Layer 4 of a small transformer language model trained on English Wikipedia (9 layers, counted from 0, width 96).
A neuron's activation on a vector x is SiLU(gate . x) times (in . x), where the dot is the dot product.
The model reads these tokens: "ion" "," " " "en" "g" "ine" "er" "ing" " s" "up" "p" "ort" "," " and" " o" "ther" " s" "up" "p" "ort" " a" "ct" "iv" "it" "ies" "." " L" "ist" "ed" " b" "el"

The vector x that enters this layer's MLP at each token. A number n stands for (n - 500) times 0.0098.
0 "ion": 601 637 266 509 502 597 651 560 591 473 684 482 549 503 619 500 480 450 573 516 472 726 679 664 508 531 370 576 437 390 571 512 553 543 687 476 325 514 469 372 458 396 446 413 444 547 579 548 479 492 456 356 474 505 503 374 307 596 427 554 301 608 465 491 389 586 237 765 419 418 538 101 474 672 449 532 552 327 488 491 637 504 448 174 304 416 480 459 196 512 552 335 484 428 492 429
1 ",": 626 797 372 519 708 652 423 574 681 577 523 635 356 774 574 526 512 577 515 679 334 654 550 528 582 695 530 397 164 561 465 365 473 380 445 453 481 597 501 431 506 603 371 489 404 415 576 556 515 521 547 579 294 461 379 540 236 547 487 594 405 568 247 509 452 614 346 463 531 347 617 503 454 578 553 476 470 338 545 574 419 507 488 262 369 556 587 631 459 520 503 608 531 535 502 414
2 " ": 673 645 328 539 465 583 390 504 582 520 673 446 501 383 587 429 659 459 493 663 360 582 495 456 619 488 486 494 357 350 597 820 449 377 381 589 616 558 492 387 537 630 566 551 510 461 664 428 881 529 567 236 485 283 380 513 417 571 247 628 590 594 637 621 607 563 372 438 529 632 429 571 522 635 583 353 589 285 369 332 534 530 772 392 370 705 503 622 662 626 661 459 558 688 318 410
3 "en": 549 454 191 703 405 606 357 700 665 571 475 647 596 522 649 528 478 582 377 661 416 603 524 476 436 529 567 389 448 496 670 682 443 521 514 454 291 629 714 409 504 581 345 267 208 229 511 538 724 96 675 710 390 426 394 535 447 523 489 578 761 688 218 650 429 711 520 671 491 581 493 490 422 362 406 340 618 394 429 518 485 595 495 531 751 556 428 535 422 476 394 644 402 626 585 738
4 "g": 513 717 312 557 568 538 537 434 617 503 420 570 900 602 460 460 507 423 707 813 258 606 429 336 529 748 605 406 481 570 500 663 550 661 475 381 802 420 397 708 436 547 724 461 305 607 501 419 602 348 621 631 485 222 494 508 446 594 301 539 587 487 435 561 456 423 591 548 222 522 282 395 319 454 463 421 405 263 422 480 533 509 479 593 553 371 629 473 265 462 614 553 421 385 548 560
5 "ine": 659 575 382 449 498 574 342 820 365 592 273 611 656 596 569 413 387 428 748 656 743 615 672 479 589 700 511 431 528 512 668 561 486 523 397 578 568 376 557 317 292 290 525 433 681 302 423 510 662 528 355 339 402 463 356 621 402 548 454 590 536 723 464 673 417 389 338 281 538 608 608 298 511 579 703 346 796 509 602 341 531 583 627 315 362 365 568 425 404 545 558 639 286 516 397 643
6 "er": 561 547 260 638 500 644 526 586 521 742 676 423 668 478 567 292 176 546 521 634 543 671 602 584 603 708 327 444 401 501 664 488 636 457 397 443 281 451 600 446 539 484 296 415 527 438 472 630 515 377 449 573 339 523 654 587 539 513 364 601 387 434 485 530 538 254 332 654 464 485 536 318 336 591 609 262 500 470 560 778 586 571 648 472 426 587 685 576 219 482 502 503 404 541 545 368
7 "ing": 741 691 370 540 647 617 435 507 660 520 520 537 633 429 523 431 359 443 518 585 481 537 577 625 591 742 490 464 515 418 658 569 462 476 672 233 425 420 406 343 504 493 433 576 605 460 552 583 582 470 483 476 223 380 684 469 420 566 286 348 95 557 510 390 648 451 305 777 545 497 573 143 400 594 735 514 498 383 373 491 582 431 497 175 376 517 491 527 217 428 514 607 368 424 484 528
8 " s": 641 573 289 371 427 643 525 546 432 587 622 496 454 460 554 533 605 662 582 631 441 678 656 507 581 525 459 447 336 452 479 744 605 397 569 413 459 517 501 542 317 530 398 540 236 548 547 462 792 317 532 270 376 323 638 474 336 434 401 526 564 760 358 404 633 494 437 523 589 624 413 723 465 482 653 586 281 382 485 533 404 725 691 284 666 623 671 583 683 435 334 644 485 534 456 394
9 "up": 659 826 286 448 464 616 553 331 517 638 539 714 413 441 676 605 485 444 594 587 626 534 674 412 555 501 590 539 411 401 728 692 682 446 432 212 545 488 284 457 407 531 564 534 88 483 493 371 625 372 691 608 310 487 554 337 500 414 462 522 663 576 564 685 654 395 426 456 615 659 563 589 473 675 451 515 744 384 396 712 406 524 531 422 619 544 352 718 809 429 327 462 142 551 459 588
10 "p": 727 671 408 541 435 461 499 392 882 573 444 611 749 366 532 561 656 657 753 579 445 581 596 430 530 677 493 525 342 457 462 602 433 588 535 401 644 746 297 461 503 385 414 593 208 464 675 655 487 601 684 586 459 432 602 230 499 386 610 526 341 528 744 597 634 440 296 742 447 716 294 386 290 425 456 546 417 601 411 530 592 455 609 394 734 712 436 351 603 608 360 534 541 510 402 448
11 "ort": 574 505 332 503 541 596 465 552 561 593 504 479 800 369 542 399 403 531 689 522 486 376 582 669 495 621 567 541 193 551 694 666 411 777 294 495 467 617 571 329 492 265 507 411 492 448 522 591 668 591 718 583 591 324 572 522 545 649 381 574 400 564 606 460 266 325 396 634 638 464 493 224 525 462 441 639 402 445 376 514 778 476 630 259 613 377 763 567 607 535 347 498 379 337 525 432
12 ",": 589 766 389 591 754 646 416 566 624 590 488 634 386 786 619 415 516 565 528 597 308 614 490 508 598 711 503 345 143 545 518 421 435 457 389 452 473 687 390 463 488 601 410 458 444 374 535 653 541 573 554 572 307 443 481 570 225 493 533 633 363 645 341 464 529 549 360 496 464 328 525 519 531 586 562 439 508 321 581 558 451 551 503 221 457 589 530 631 508 536 494 615 492 469 539 513
13 " and": 574 788 540 517 585 667 351 537 537 558 524 604 553 630 505 560 497 557 474 602 299 506 536 464 559 886 546 384 146 506 407 576 485 474 506 520 369 443 385 511 526 585 496 398 412 460 443 511 424 509 545 375 271 323 618 494 433 615 510 532 431 590 413 522 536 639 320 588 423 465 401 473 576 427 584 294 674 335 586 430 364 357 484 24 487 514 535 573 407 625 536 494 563 596 535 397
14 " o": 609 895 273 423 543 475 537 886 327 544 443 597 678 418 542 479 496 491 632 457 437 594 430 442 535 297 466 377 336 521 542 545 434 359 522 515 595 491 589 415 449 723 412 271 354 474 584 588 564 392 608 529 542 335 517 507 443 291 658 505 720 661 697 421 631 426 502 370 525 625 557 527 479 653 531 509 505 289 394 528 127 476 589 242 545 777 683 516 630 449 421 501 416 430 591 592
15 "ther": 723 570 398 425 486 428 446 532 746 452 526 512 336 344 612 360 514 666 621 665 550 507 526 370 491 691 613 383 294 769 732 435 318 548 620 568 462 528 527 518 577 323 353 577 636 491 637 707 431 416 411 433 434 354 422 372 468 384 477 317 155 395 471 650 549 618 301 605 359 534 481 342 384 389 737 118 453 462 452 580 477 470 548 269 485 492 824 516 262 426 412 383 318 443 612 469
16 " s": 658 583 260 381 430 623 528 570 448 560 635 444 423 454 558 518 634 655 582 605 444 667 633 512 574 521 479 447 361 467 531 738 590 400 575 402 470 545 517 542 303 520 404 542 219 543 538 470 758 335 553 257 376 330 605 495 304 441 434 517 587 772 330 400 615 478 447 497 603 593 427 706 451 468 686 598 271 365 448 518 388 707 707 271 669 635 713 574 677 431 355 662 482 494 474 398
17 "up": 653 830 267 456 462 616 528 309 510 632 537 722 433 435 673 612 482 472 556 574 639 521 665 404 547 505 591 534 409 408 734 681 700 421 437 213 553 481 331 455 402 548 577 526 138 465 505 360 607 367 656 605 313 492 541 296 499 406 483 528 651 571 569 695 680 379 440 434 602 675 553 606 436 655 487 517 730 387 394 736 413 499 555 434 603 532 362 709 809 434 323 455 130 544 483 573
18 "p": 724 677 401 544 441 459 491 380 880 570 432 599 752 370 534 567 664 678 745 574 459 577 596 431 527 701 495 523 349 458 479 596 432 581 537 405 636 753 316 472 499 388 410 581 215 459 682 651 478 589 691 576 464 435 586 228 502 399 614 527 354 534 739 612 641 436 300 734 447 733 288 377 286 434 454 545 408 595 405 542 599 464 611 404 728 717 435 348 626 600 361 528 552 503 409 443
19 "ort": 571 529 315 512 536 588 428 534 559 589 526 478 795 374 532 395 414 526 673 528 501 373 570 663 485 622 563 530 197 543 696 673 408 758 301 498 453 608 584 322 494 263 511 406 506 443 530 614 646 587 735 581 605 320 559 530 554 664 413 563 403 570 587 452 249 354 392 627 650 462 493 223 551 459 458 630 393 435 385 529 761 464 638 270 609 371 772 566 634 524 335 489 372 340 538 426
20 " a": 784 823 359 582 706 548 507 526 362 495 447 505 630 489 541 517 397 503 662 501 422 709 587 585 493 578 510 335 132 486 574 795 478 476 611 631 427 389 486 352 583 575 321 486 541 484 599 570 621 395 563 458 486 180 506 421 354 469 416 463 502 610 389 381 497 548 551 464 602 367 542 349 524 461 684 489 374 472 443 510 312 497 540 372 596 722 524 568 558 636 424 354 406 583 577 471
21 "ct": 590 550 471 487 716 726 443 572 638 367 525 267 625 331 739 485 317 582 629 585 407 544 649 695 330 511 494 444 454 713 711 400 473 456 465 678 783 563 507 307 480 555 386 451 440 593 542 527 585 637 591 411 421 332 443 424 649 383 433 440 243 549 334 480 610 336 278 914 466 683 585 467 301 331 361 477 729 423 534 468 594 512 514 393 538 468 622 558 562 409 230 611 504 245 474 317
22 "iv": 555 554 482 508 530 618 274 331 660 595 342 414 670 537 558 535 585 521 557 324 578 635 704 581 412 503 534 448 362 658 873 497 515 670 677 206 368 482 662 405 447 443 509 626 518 514 482 403 395 681 569 550 555 358 737 257 461 375 193 733 311 579 410 481 533 588 329 451 424 545 439 245 590 439 262 434 612 416 372 446 447 428 307 272 499 567 581 293 454 559 561 273 680 348 529 759
23 "it": 542 540 583 425 563 617 502 410 505 547 469 458 641 507 623 668 338 607 697 558 548 544 448 538 500 519 514 652 549 664 873 607 436 453 742 604 559 237 533 411 360 432 435 302 442 308 600 538 412 599 946 270 480 519 529 372 445 512 51 573 277 570 714 391 505 405 318 810 411 564 646 408 441 761 433 420 579 340 447 335 638 351 615 463 395 510 564 456 555 592 384 303 503 92 582 365
24 "ies": 500 579 439 527 791 697 526 429 527 651 391 459 581 462 646 445 454 611 474 424 509 660 567 661 393 451 503 565 415 444 712 373 434 531 646 488 286 405 583 401 311 498 458 481 482 329 543 538 408 506 389 492 370 456 493 297 475 454 313 682 315 757 471 420 504 467 331 332 530 529 498 211 415 694 677 583 650 334 300 664 648 421 521 265 413 493 751 572 449 501 597 392 592 398 358 458
25 ".": 594 665 293 219 385 715 450 567 587 546 585 635 536 654 576 642 605 579 562 510 595 454 527 768 491 780 434 549 467 427 545 482 326 343 498 519 590 615 587 449 587 655 458 468 570 620 649 566 634 593 470 437 308 561 528 306 249 368 497 839 445 480 294 462 542 699 371 435 463 459 396 668 449 447 549 520 357 424 631 519 470 637 593 336 540 691 718 611 509 206 540 571 472 653 466 489
26 " L": 731 426 640 408 568 532 395 703 676 528 551 604 443 247 590 488 531 753 477 536 351 721 464 664 562 667 582 448 504 471 469 810 574 479 588 580 639 563 631 492 378 455 415 329 391 484 501 482 539 489 620 439 453 346 452 584 355 569 498 567 604 527 470 452 449 379 415 484 323 504 491 394 536 477 490 616 401 406 419 474 534 632 599 269 531 777 566 576 588 485 362 511 612 560 473 552
27 "ist": 818 708 348 510 615 562 565 369 650 502 526 373 486 511 507 545 396 433 727 622 600 515 658 553 505 227 512 631 376 605 623 521 383 552 439 730 526 653 599 589 406 597 571 367 215 230 617 736 405 414 112 290 436 533 878 266 560 646 687 569 466 578 343 670 472 323 430 404 322 453 343 369 442 518 339 329 590 252 429 455 654 579 428 479 397 525 423 424 603 522 294 724 283 457 501 336
28 "ed": 966 548 644 483 523 574 314 372 656 456 707 417 777 432 574 314 472 460 585 464 748 505 826 442 507 549 525 593 674 690 587 583 369 707 441 306 383 570 550 488 387 289 378 568 540 422 512 366 479 246 558 504 201 411 741 363 347 502 380 518 400 617 363 484 768 531 588 433 470 481 575 463 548 634 546 414 263 292 362 495 496 443 309 307 517 412 449 466 323 265 573 664 456 609 425 528
29 " b": 643 739 556 311 532 576 410 485 594 520 433 379 573 384 556 491 570 380 500 599 393 711 462 383 583 681 491 375 419 475 450 557 443 389 570 500 673 606 450 420 337 634 408 429 359 374 567 496 580 526 701 389 565 236 579 365 413 442 524 793 642 496 503 472 686 421 488 450 654 530 460 514 408 637 675 595 515 238 426 620 313 683 529 374 524 756 561 384 695 438 381 331 392 341 546 447
30 "el": 593 679 482 543 349 652 327 499 639 660 186 537 598 366 484 248 644 526 660 333 336 617 467 516 662 424 556 506 532 851 548 574 485 520 387 450 563 509 439 448 458 546 531 367 506 652 427 606 433 279 444 424 365 501 640 561 312 620 771 531 682 458 427 525 343 543 426 631 294 565 391 364 359 571 340 296 352 552 185 598 507 663 682 478 447 627 500 663 635 505 331 781 365 577 571 340

Each question shows the input weights of one neuron of the MLP. A number n stands for (n - 500) times 0.00076.

n134 gate: 460 402 576 606 350 534 569 323 537 486 340 483 529 486 736 421 520 593 529 525 476 511 441 642 668 306 611 311 514 497 396 445 521 678 468 610 473 444 456 628 570 544 539 524 530 387 601 486 443 337 444 500 423 427 379 384 615 438 590 361 335 190 246 414 483 517 535 553 293 361 741 537 418 477 429 451 568 474 203 452 461 719 392 479 386 452 727 367 414 658 598 434 300 621 327 520
n134 in: 699 217 517 425 567 583 437 507 674 671 487 558 630 468 411 687 588 270 391 653 551 367 392 534 507 851 572 445 503 517 372 566 440 463 489 613 436 465 520 246 215 408 352 578 624 403 544 373 373 477 528 401 552 514 571 476 476 562 600 672 427 824 687 455 646 604 434 513 422 430 527 660 500 596 466 476 448 496 539 602 425 517 619 552 330 359 290 594 442 405 487 365 392 564 504 381
Its two highest activations, in order, are on tokens 28 "ed", 14 " o"

n44 gate: 433 422 594 492 465 484 242 430 391 462 586 289 385 517 491 356 329 466 265 556 592 607 591 588 437 492 441 524 464 388 533 394 774 520 675 558 772 667 413 411 640 256 245 253 658 480 484 443 237 492 525 528 630 628 456 456 636 761 512 310 453 780 336 524 648 746 451 212 748 574 413 701 424 555 620 385 538 360 387 641 395 289 438 500 549 435 553 466 730 587 639 475 267 436 592 356
n44 in: 447 643 757 742 588 492 575 635 667 406 447 378 529 512 323 77 427 312 351 641 512 500 576 539 443 548 504 363 581 438 555 409 657 400 621 702 280 698 688 402 530 248 377 569 511 557 673 394 427 614 853 602 408 572 477 344 755 555 454 492 334 576 570 386 548 619 536 485 597 556 500 407 459 485 654 719 386 449 286 508 712 450 592 437 302 437 319 648 657 331 581 567 574 412 564 388
On which three tokens does it fire most, strongest first? 24 "ies", 28 "ed", 25 "."

n237 gate: 454 490 715 618 470 260 524 565 473 440 529 537 543 324 569 511 626 415 447 686 406 534 517 263 648 592 440 520 670 161 476 476 722 493 563 410 493 455 431 475 620 597 500 540 424 474 295 334 563 500 705 385 438 538 477 373 393 524 342 313 497 483 420 767 438 428 197 349 460 586 523 430 552 549 597 531 484 577 591 567 542 600 414 544 660 628 622 560 670 538 632 377 525 447 396 617
n237 in: 522 534 468 536 404 553 708 418 477 514 506 636 357 690 525 334 471 815 399 518 372 529 614 539 497 396 348 454 644 392 416 357 510 500 554 578 542 534 494 345 539 369 721 539 400 564 601 493 282 368 678 378 592 265 539 336 601 590 294 479 500 433 546 692 372 376 513 500 474 456 665 530 534 449 480 695 631 511 435 592 342 399 453 394 637 702 643 330 457 524 594 376 569 513 354 448
On which token does it fire most? 9 "up"

n220 gate: 503 375 688 540 518 326 577 600 486 560 629 392 553 293 372 670 543 432 546 538 729 540 434 304 413 328 485 359 318 450 624 616 459 468 444 548 649 623 500 489 442 539 645 248 602 594 649 446 511 461 343 622 295 397 511 185 562 685 542 550 379 577 471 377 529 573 362 662 379 244 405 349 720 601 568 603 609 633 444 550 249 596 272 532 376 525 428 610 540 456 567 507 628 390 459 675
n220 in: 532 504 362 665 550 817 474 381 569 301 757 496 438 339 591 492 565 708 434 473 712 394 594 413 642 418 281 559 485 464 623 515 575 673 598 523 279 598 385 672 464 420 640 420 392 643 417 467 485 418 548 463 382 436 363 442 564 567 518 645 585 194 544 504 381 548 348 607 536 619 543 336 447 670 739 904 493 464 678 558 462 319 571 507 485 419 518 458 534 326 395 537 615 507 458 318
On which token does it fire most? 0 "ion"

n26 gate: 443 598 325 566 518 604 552 451 496 488 536 578 453 635 484 353 431 620 500 351 302 312 429 599 743 403 473 419 507 391 515 500 617 536 105 439 522 413 547 635 831 599 451 748 496 400 558 511 466 651 440 470 508 357 348 243 383 493 651 378 486 695 427 633 571 605 712 558 496 808 572 441 534 553 551 470 479 540 527 467 431 471 436 378 578 437 648 326 562 671 351 586 886 612 667 617
n26 in: 585 496 588 489 564 372 478 521 583 678 415 511 546 481 437 634 629 420 435 361 359 565 556 514 614 655 492 427 265 662 401 787 530 403 477 338 619 474 647 447 390 648 444 507 711 599 450 387 335 613 264 660 570 252 614 514 481 529 500 597 412 441 471 343 470 334 393 486 475 526 518 438 545 433 759 519 521 772 718 500 201 432 589 179 533 248 427 523 588 545 471 784 572 550 507 583
On which three tokens does it fire most, strongest first? 13 " and", 12 ",", 1 ","

n181 gate: 312 439 840 588 565 620 379 463 220 592 490 419 541 382 439 703 379 533 448 728 399 492 342 336 577 311 456 475 608 816 343 724 612 355 482 624 469 522 472 632 656 472 651 403 400 469 500 440 460 630 689 489 485 615 590 511 385 504 411 361 446 672 646 525 607 429 678 452 674 453 448 633 485 439 469 590 530 591 278 507 581 465 432 638 521 514 571 559 487 594 431 725 555 621 370 503
n181 in: 535 445 347 331 377 380 617 248 582 568 542 420 645 474 380 383 443 621 504 462 744 652 592 661 413 522 602 561 282 272 434 445 585 443 686 720 425 500 458 729 718 582 590 294 602 398 369 446 411 556 460 475 500 412 486 715 577 493 496 861 628 702 700 392 533 511 493 437 543 504 482 590 384 636 585 485 541 492 366 407 376 518 684 713 686 475 431 579 510 415 337 511 564 631 682 425
On which token does it fire most, and how strongly? 7 "ing", at about 0.4

n148 gate: 688 608 246 665 540 324 462 602 422 487 524 456 556 634 386 533 611 565 276 467 326 597 573 531 709 582 412 519 426 383 522 386 542 353 584 423 525 732 543 520 611 444 476 401 616 573 417 459 535 609 380 691 510 440 460 466 478 786 552 407 533 421 522 528 640 357 547 573 649 421 497 257 357 431 562 570 559 649 474 578 480 503 586 572 418 588 415 677 526 413 518 494 673 417 529 509
n148 in: 672 363 421 552 637 404 480 563 327 527 503 280 635 239 634 600 510 448 497 549 640 402 507 506 527 453 459 641 536 477 606 603 490 484 436 263 536 294 487 432 521 406 462 387 503 357 494 711 632 484 390 418 528 717 734 526 503 523 510 402 402 557 468 267 427 473 454 510 666 480 513 464 578 681 432 490 494 511 656 575 322 516 490 474 397 694 210 359 552 348 416 397 356 645 574 549
On which token does it fire most, and how strongly? 7 "ing", at about 2.6

n117 gate: 543 523 583 551 478 344 564 579 261 625 303 655 363 440 405 606 354 629 450 571 610 465 497 425 401 462 348 611 478 400 586 455 477 612 507 536 606 347 540 381 497 469 624 559 503 432 500 468 366 472 400 396 401 387 444 421 532 659 457 385 226 494 441 677 500 526 462 682 466 568 472 670 723 528 544 616 697 623 552 406 385 656 342 395 551 649 666 547 491 549 444 378 679 603 500 390
n117 in: 324 459 430 761 736 598 551 392 334 304 613 518 619 390 660 165 521 625 599 731 475 311 415 471 485 658 678 594 504 589 328 335 757 447 582 530 572 436 571 557 570 453 334 579 408 521 749 416 436 606 559 446 512 589 585 565 367 657 549 500 612 574 543 489 728 570 617 592 547 216 656 442 549 370 504 644 606 461 489 547 319 529 574 362 493 671 617 534 662 437 343 559 436 415 403 579
On which token does it fire most, and how strongly? 13 " and", at about 0.55

n52 gate: 644 553 427 528 567 656 769 480 493 464 503 531 285 417 333 511 296 482 303 617 449 374 387 459 385 749 413 531 411 537 430 235 514 683 589 564 452 347 456 712 407 517 546 687 747 490 642 594 347 614 279 614 515 560 503 438 560 441 561 570 656 644 589 638 370 514 448 429 462 546 625 486 367 410 650 704 393 541 546 548 640 650 690 590 521 628 448 391 413 589 554 329 561 415 383 486
n52 in: 398 679 405 632 401 537 510 500 406 609 490 544 728 401 314 365 457 337 457 558 550 406 366 580 557 445 709 483 560 450 479 394 333 417 444 402 310 413 646 655 610 557 558 580 447 677 620 507 521 500 267 317 384 627 454 473 400 646 605 532 458 500 550 554 414 497 736 629 490 521 434 210 539 376 547 752 548 218 409 497 408 620 421 510 404 724 442 621 450 636 473 418 578 397 462 678
On which token does it fire most? 24 "ies"

n218 gate: 535 387 469 518 535 446 406 421 351 496 559 572 417 227 435 508 528 369 591 454 553 512 518 475 321 333 564 307 390 324 471 514 537 426 434 518 348 629 532 440 461 652 220 616 496 646 619 349 319 333 554 382 607 642 532 223 387 306 458 142 490 464 401 568 642 536 446 758 578 224 483 532 422 500 613 598 315 612 467 564 697 518 245 572 315 615 518 417 413 463 458 627 507 539 522 521
n218 in: 705 613 372 590 294 583 300 424 561 564 563 543 500 335 210 383 415 406 644 515 368 635 361 411 324 427 594 723 486 553 729 609 507 362 655 611 362 685 447 601 376 486 600 447 648 629 690 453 311 381 398 489 620 562 250 414 507 410 346 339 369 463 486 514 434 551 515 542 603 285 388 482 470 542 663 566 490 589 474 496 407 433 353 590 416 543 384 421 497 393 701 282 380 588 707 336
On which three tokens does it fire most, strongest first? 15 "ther", 20 " a", 0 "ion"

n178 gate: 517 471 691 199 332 388 464 445 493 500 657 579 421 294 365 696 440 703 678 393 571 488 566 347 567 471 372 658 671 518 522 381 607 556 485 430 426 448 430 350 632 504 394 281 651 469 218 273 570 315 606 622 404 460 482 322 533 435 462 328 438 635 564 683 376 678 605 570 596 646 475 389 556 441 550 376 415 418 481 304 515 259 427 471 511 425 547 605 507 688 482 467 556 666 445 706
n178 in: 526 339 596 500 272 377 604 598 566 651 522 421 444 690 809 805 474 545 469 447 411 610 611 474 503 567 725 599 441 712 407 547 571 688 592 589 392 527 578 562 603 585 408 461 529 381 445 513 398 689 554 668 468 325 632 497 328 719 471 482 430 423 520 477 507 547 503 461 493 745 658 457 490 490 340 366 404 507 428 510 637 399 527 440 376 417 497 580 392 497 597 460 403 448 578 274
On which token does it fire most, and how strongly? 28 "ed", at about 1.5

n0 gate: 447 632 761 346 627 610 608 520 469 660 517 376 493 507 441 604 460 633 345 569 415 417 183 673 482 396 611 387 480 655 355 566 198 561 567 489 517 458 470 839 570 707 457 655 711 487 520 442 687 427 545 435 562 674 386 374 657 503 563 438 404 448 412 627 423 503 403 570 551 514 500 418 756 328 530 629 513 448 656 449 475 615 444 562 507 500 452 496 637 648 641 462 411 439 514 486
n0 in: 284 650 712 668 447 455 364 553 398 611 550 534 580 425 415 406 419 489 351 537 619 375 591 534 478 476 655 607 517 385 368 462 500 760 504 486 385 574 379 507 723 578 418 375 672 353 395 514 535 356 510 548 448 395 695 452 360 372 360 613 616 493 463 548 360 608 538 366 602 507 185 490 593 440 476 668 639 567 447 500 679 337 689 541 347 655 455 576 519 320 503 424 285 554 585 340
On which token does it fire most? 16 " s"

n29 gate: 497 669 317 536 371 700 332 560 451 320 287 244 549 490 614 618 546 434 500 592 500 478 584 533 396 507 531 414 546 536 470 433 640 604 380 497 389 726 523 445 629 651 395 294 636 432 477 453 719 623 618 477 642 547 633 556 608 406 481 550 624 321 625 337 638 490 497 529 585 409 523 616 682 545 611 551 666 575 555 576 811 556 432 397 490 523 493 692 534 602 523 554 569 461 411 326
n29 in: 392 493 294 419 487 582 617 591 587 553 447 619 357 645 504 393 580 273 354 417 315 564 593 550 405 442 493 378 507 617 483 548 406 420 497 563 493 608 596 320 518 560 494 266 391 622 420 486 538 595 466 256 311 679 464 436 310 756 493 489 477 490 590 544 497 380 415 394 480 562 417 530 602 575 600 517 516 647 727 604 754 613 597 609 661 544 418 358 626 566 367 524 847 477 455 369
On which token does it fire most, and how strongly? 2 " ", at about 1.2

n12 gate: 295 525 353 683 436 507 570 384 438 576 729 406 482 598 303 351 388 409 548 758 311 580 359 329 446 658 366 604 373 401 230 413 532 401 671 321 490 443 806 312 463 562 334 582 697 594 571 430 261 547 630 531 307 465 436 410 514 517 463 507 510 518 592 455 637 482 633 574 445 461 456 472 536 564 462 631 533 620 289 634 554 602 383 514 532 521 483 485 581 600 578 602 648 527 525 641
n12 in: 595 380 516 503 516 473 469 400 393 363 549 564 589 563 297 390 477 366 504 324 560 448 497 590 489 459 567 510 567 553 466 680 542 589 681 406 480 750 387 461 562 406 516 567 711 415 364 585 329 546 517 480 326 603 437 607 142 493 484 493 779 562 493 395 421 500 306 536 540 462 437 272 731 409 420 565 650 233 531 406 388 490 600 290 572 399 466 553 390 347 285 548 415 566 497 547
On which token does it fire most? 7 "ing"

n65 gate: 718 517 622 350 583 377 559 582 317 344 417 476 777 714 463 489 527 454 471 587 524 530 601 702 457 500 521 630 591 268 593 314 595 323 539 465 588 391 577 568 382 348 520 598 443 325 410 476 423 493 635 343 599 569 430 558 507 651 391 493 418 569 490 476 607 279 500 596 598 268 553 307 631 335 635 576 641 548 627 456 408 487 330 510 459 824 445 654 503 472 574 510 471 614 500 436
n65 in: 366 538 334 507 497 571 643 577 332 553 448 585 294 585 511 695 248 606 561 389 369 496 421 427 528 456 496 399 363 460 514 759 358 348 441 329 507 465 331 398 602 460 523 480 596 529 361 646 420 389 438 564 612 572 652 389 614 598 589 558 494 178 607 480 689 521 452 316 523 613 484 154 570 523 413 603 414 347 448 376 563 423 486 517 421 581 476 581 582 743 580 480 405 490 503 590
On which token does it fire most? 20 " a"

n120 gate: 496 455 660 467 310 626 380 362 639 673 450 626 449 373 369 682 373 535 473 367 438 541 680 485 635 354 384 637 595 489 403 399 587 402 557 538 423 523 424 515 715 533 422 675 775 672 254 385 473 468 605 275 235 519 439 493 519 742 489 461 717 530 409 496 616 582 474 432 686 515 475 559 657 386 209 481 556 516 527 614 492 340 560 452 549 504 448 361 349 735 243 440 284 591 375 599
n120 in: 626 639 622 496 363 489 383 414 496 489 350 529 466 647 562 621 291 647 416 623 489 309 496 618 237 453 572 532 443 450 442 620 445 355 478 656 671 697 475 474 488 489 569 745 535 528 684 417 489 363 434 453 554 573 458 410 122 475 507 469 611 463 568 302 687 376 453 374 518 562 697 453 586 378 621 610 442 718 366 224 650 589 471 482 423 659 587 727 608 370 737 515 425 550 519 654
On which token does it fire most, and how strongly? 6 "er", at about 0.51

n32 gate: 399 450 664 529 331 398 497 534 438 395 525 474 490 418 542 370 449 353 345 375 532 721 577 584 585 596 524 480 435 703 517 635 534 420 470 551 442 662 323 319 507 403 606 523 494 497 420 484 416 532 543 412 525 683 359 637 430 563 392 758 472 500 468 520 274 696 401 592 516 630 359 292 605 424 581 760 552 546 659 471 609 506 303 392 533 366 424 507 646 517 654 566 425 677 527 704
n32 in: 545 638 455 483 561 380 443 567 655 486 381 487 727 521 586 316 520 538 566 373 516 328 392 402 580 550 386 653 461 284 530 460 517 419 527 596 529 497 458 583 350 654 421 680 558 362 454 586 462 558 638 437 440 187 399 671 432 503 529 341 506 567 739 517 608 537 413 335 612 577 387 629 232 398 500 520 509 547 647 342 672 477 557 566 446 284 380 764 466 446 513 483 483 308 507 608
On which token does it fire most, and how strongly? 5 "ine", at about 1.6

n28 gate: 429 513 531 522 363 593 652 253 500 812 608 503 581 357 462 577 462 440 449 425 662 419 532 393 427 665 577 487 459 698 465 384 359 378 507 559 494 579 519 360 652 465 613 572 556 590 309 478 289 528 468 653 455 516 491 446 383 417 335 561 242 575 560 401 542 406 439 428 456 614 550 700 603 555 418 497 473 403 490 386 298 487 533 465 600 657 327 604 595 438 337 390 453 509 444 633
n28 in: 503 483 506 698 548 387 390 478 464 455 333 589 712 441 564 458 451 472 437 742 520 569 416 601 665 376 448 626 706 607 523 570 612 357 221 616 559 571 519 572 489 703 396 419 594 513 571 589 520 327 537 619 500 591 355 451 530 463 253 549 557 574 474 566 389 821 700 487 520 554 564 539 544 398 445 547 522 475 330 536 624 542 618 569 700 596 746 486 525 619 597 664 400 477 439 366
On which token does it fire most, and how strongly? 0 "ion", at about 0.49

n126 gate: 544 592 466 587 361 370 443 423 486 569 751 588 474 562 342 390 572 383 563 448 615 670 372 635 620 532 672 405 701 500 581 472 626 332 406 522 465 291 507 332 270 465 386 710 640 646 411 637 655 575 585 647 410 365 397 622 643 806 656 392 419 603 369 395 489 553 348 534 393 578 592 503 558 294 493 582 497 466 457 399 522 686 418 440 263 433 525 599 634 410 462 429 602 438 611 673
n126 in: 253 539 435 455 398 586 555 601 617 556 478 455 728 450 486 567 475 453 265 632 566 415 348 547 407 481 557 446 554 371 638 461 350 431 789 362 359 487 512 397 462 453 497 588 363 426 384 503 635 435 494 618 456 351 435 456 419 378 444 415 626 481 465 570 354 506 362 370 323 519 494 582 441 389 701 503 464 441 520 503 616 519 347 666 429 465 474 523 556 719 525 645 663 666 732 367
On which token does it fire most, and how strongly? 27 "ist", at about 0.24

n241 gate: 618 362 447 217 600 478 504 556 347 569 661 474 698 538 199 535 529 519 395 672 485 516 560 515 316 481 381 356 362 630 452 226 470 395 545 405 522 405 637 577 754 496 591 515 417 457 431 559 341 593 340 496 642 474 565 361 519 511 403 559 369 433 624 592 586 258 307 579 314 407 446 376 679 312 417 710 562 540 599 317 332 438 155 459 578 640 522 427 589 530 388 437 723 352 451 613
n241 in: 545 476 374 573 701 530 618 471 699 562 597 470 321 692 618 381 572 472 377 582 553 474 721 305 531 500 521 540 378 434 510 769 401 480 545 600 368 417 415 490 446 447 337 451 565 720 552 537 362 675 588 320 303 517 503 301 510 748 516 688 506 473 586 533 636 497 483 490 662 609 555 583 735 532 493 408 679 486 576 490 399 388 687 497 520 430 500 577 472 325 608 645 702 497 493 490
On which token does it fire most, and how strongly? 13 " and", at about 1.1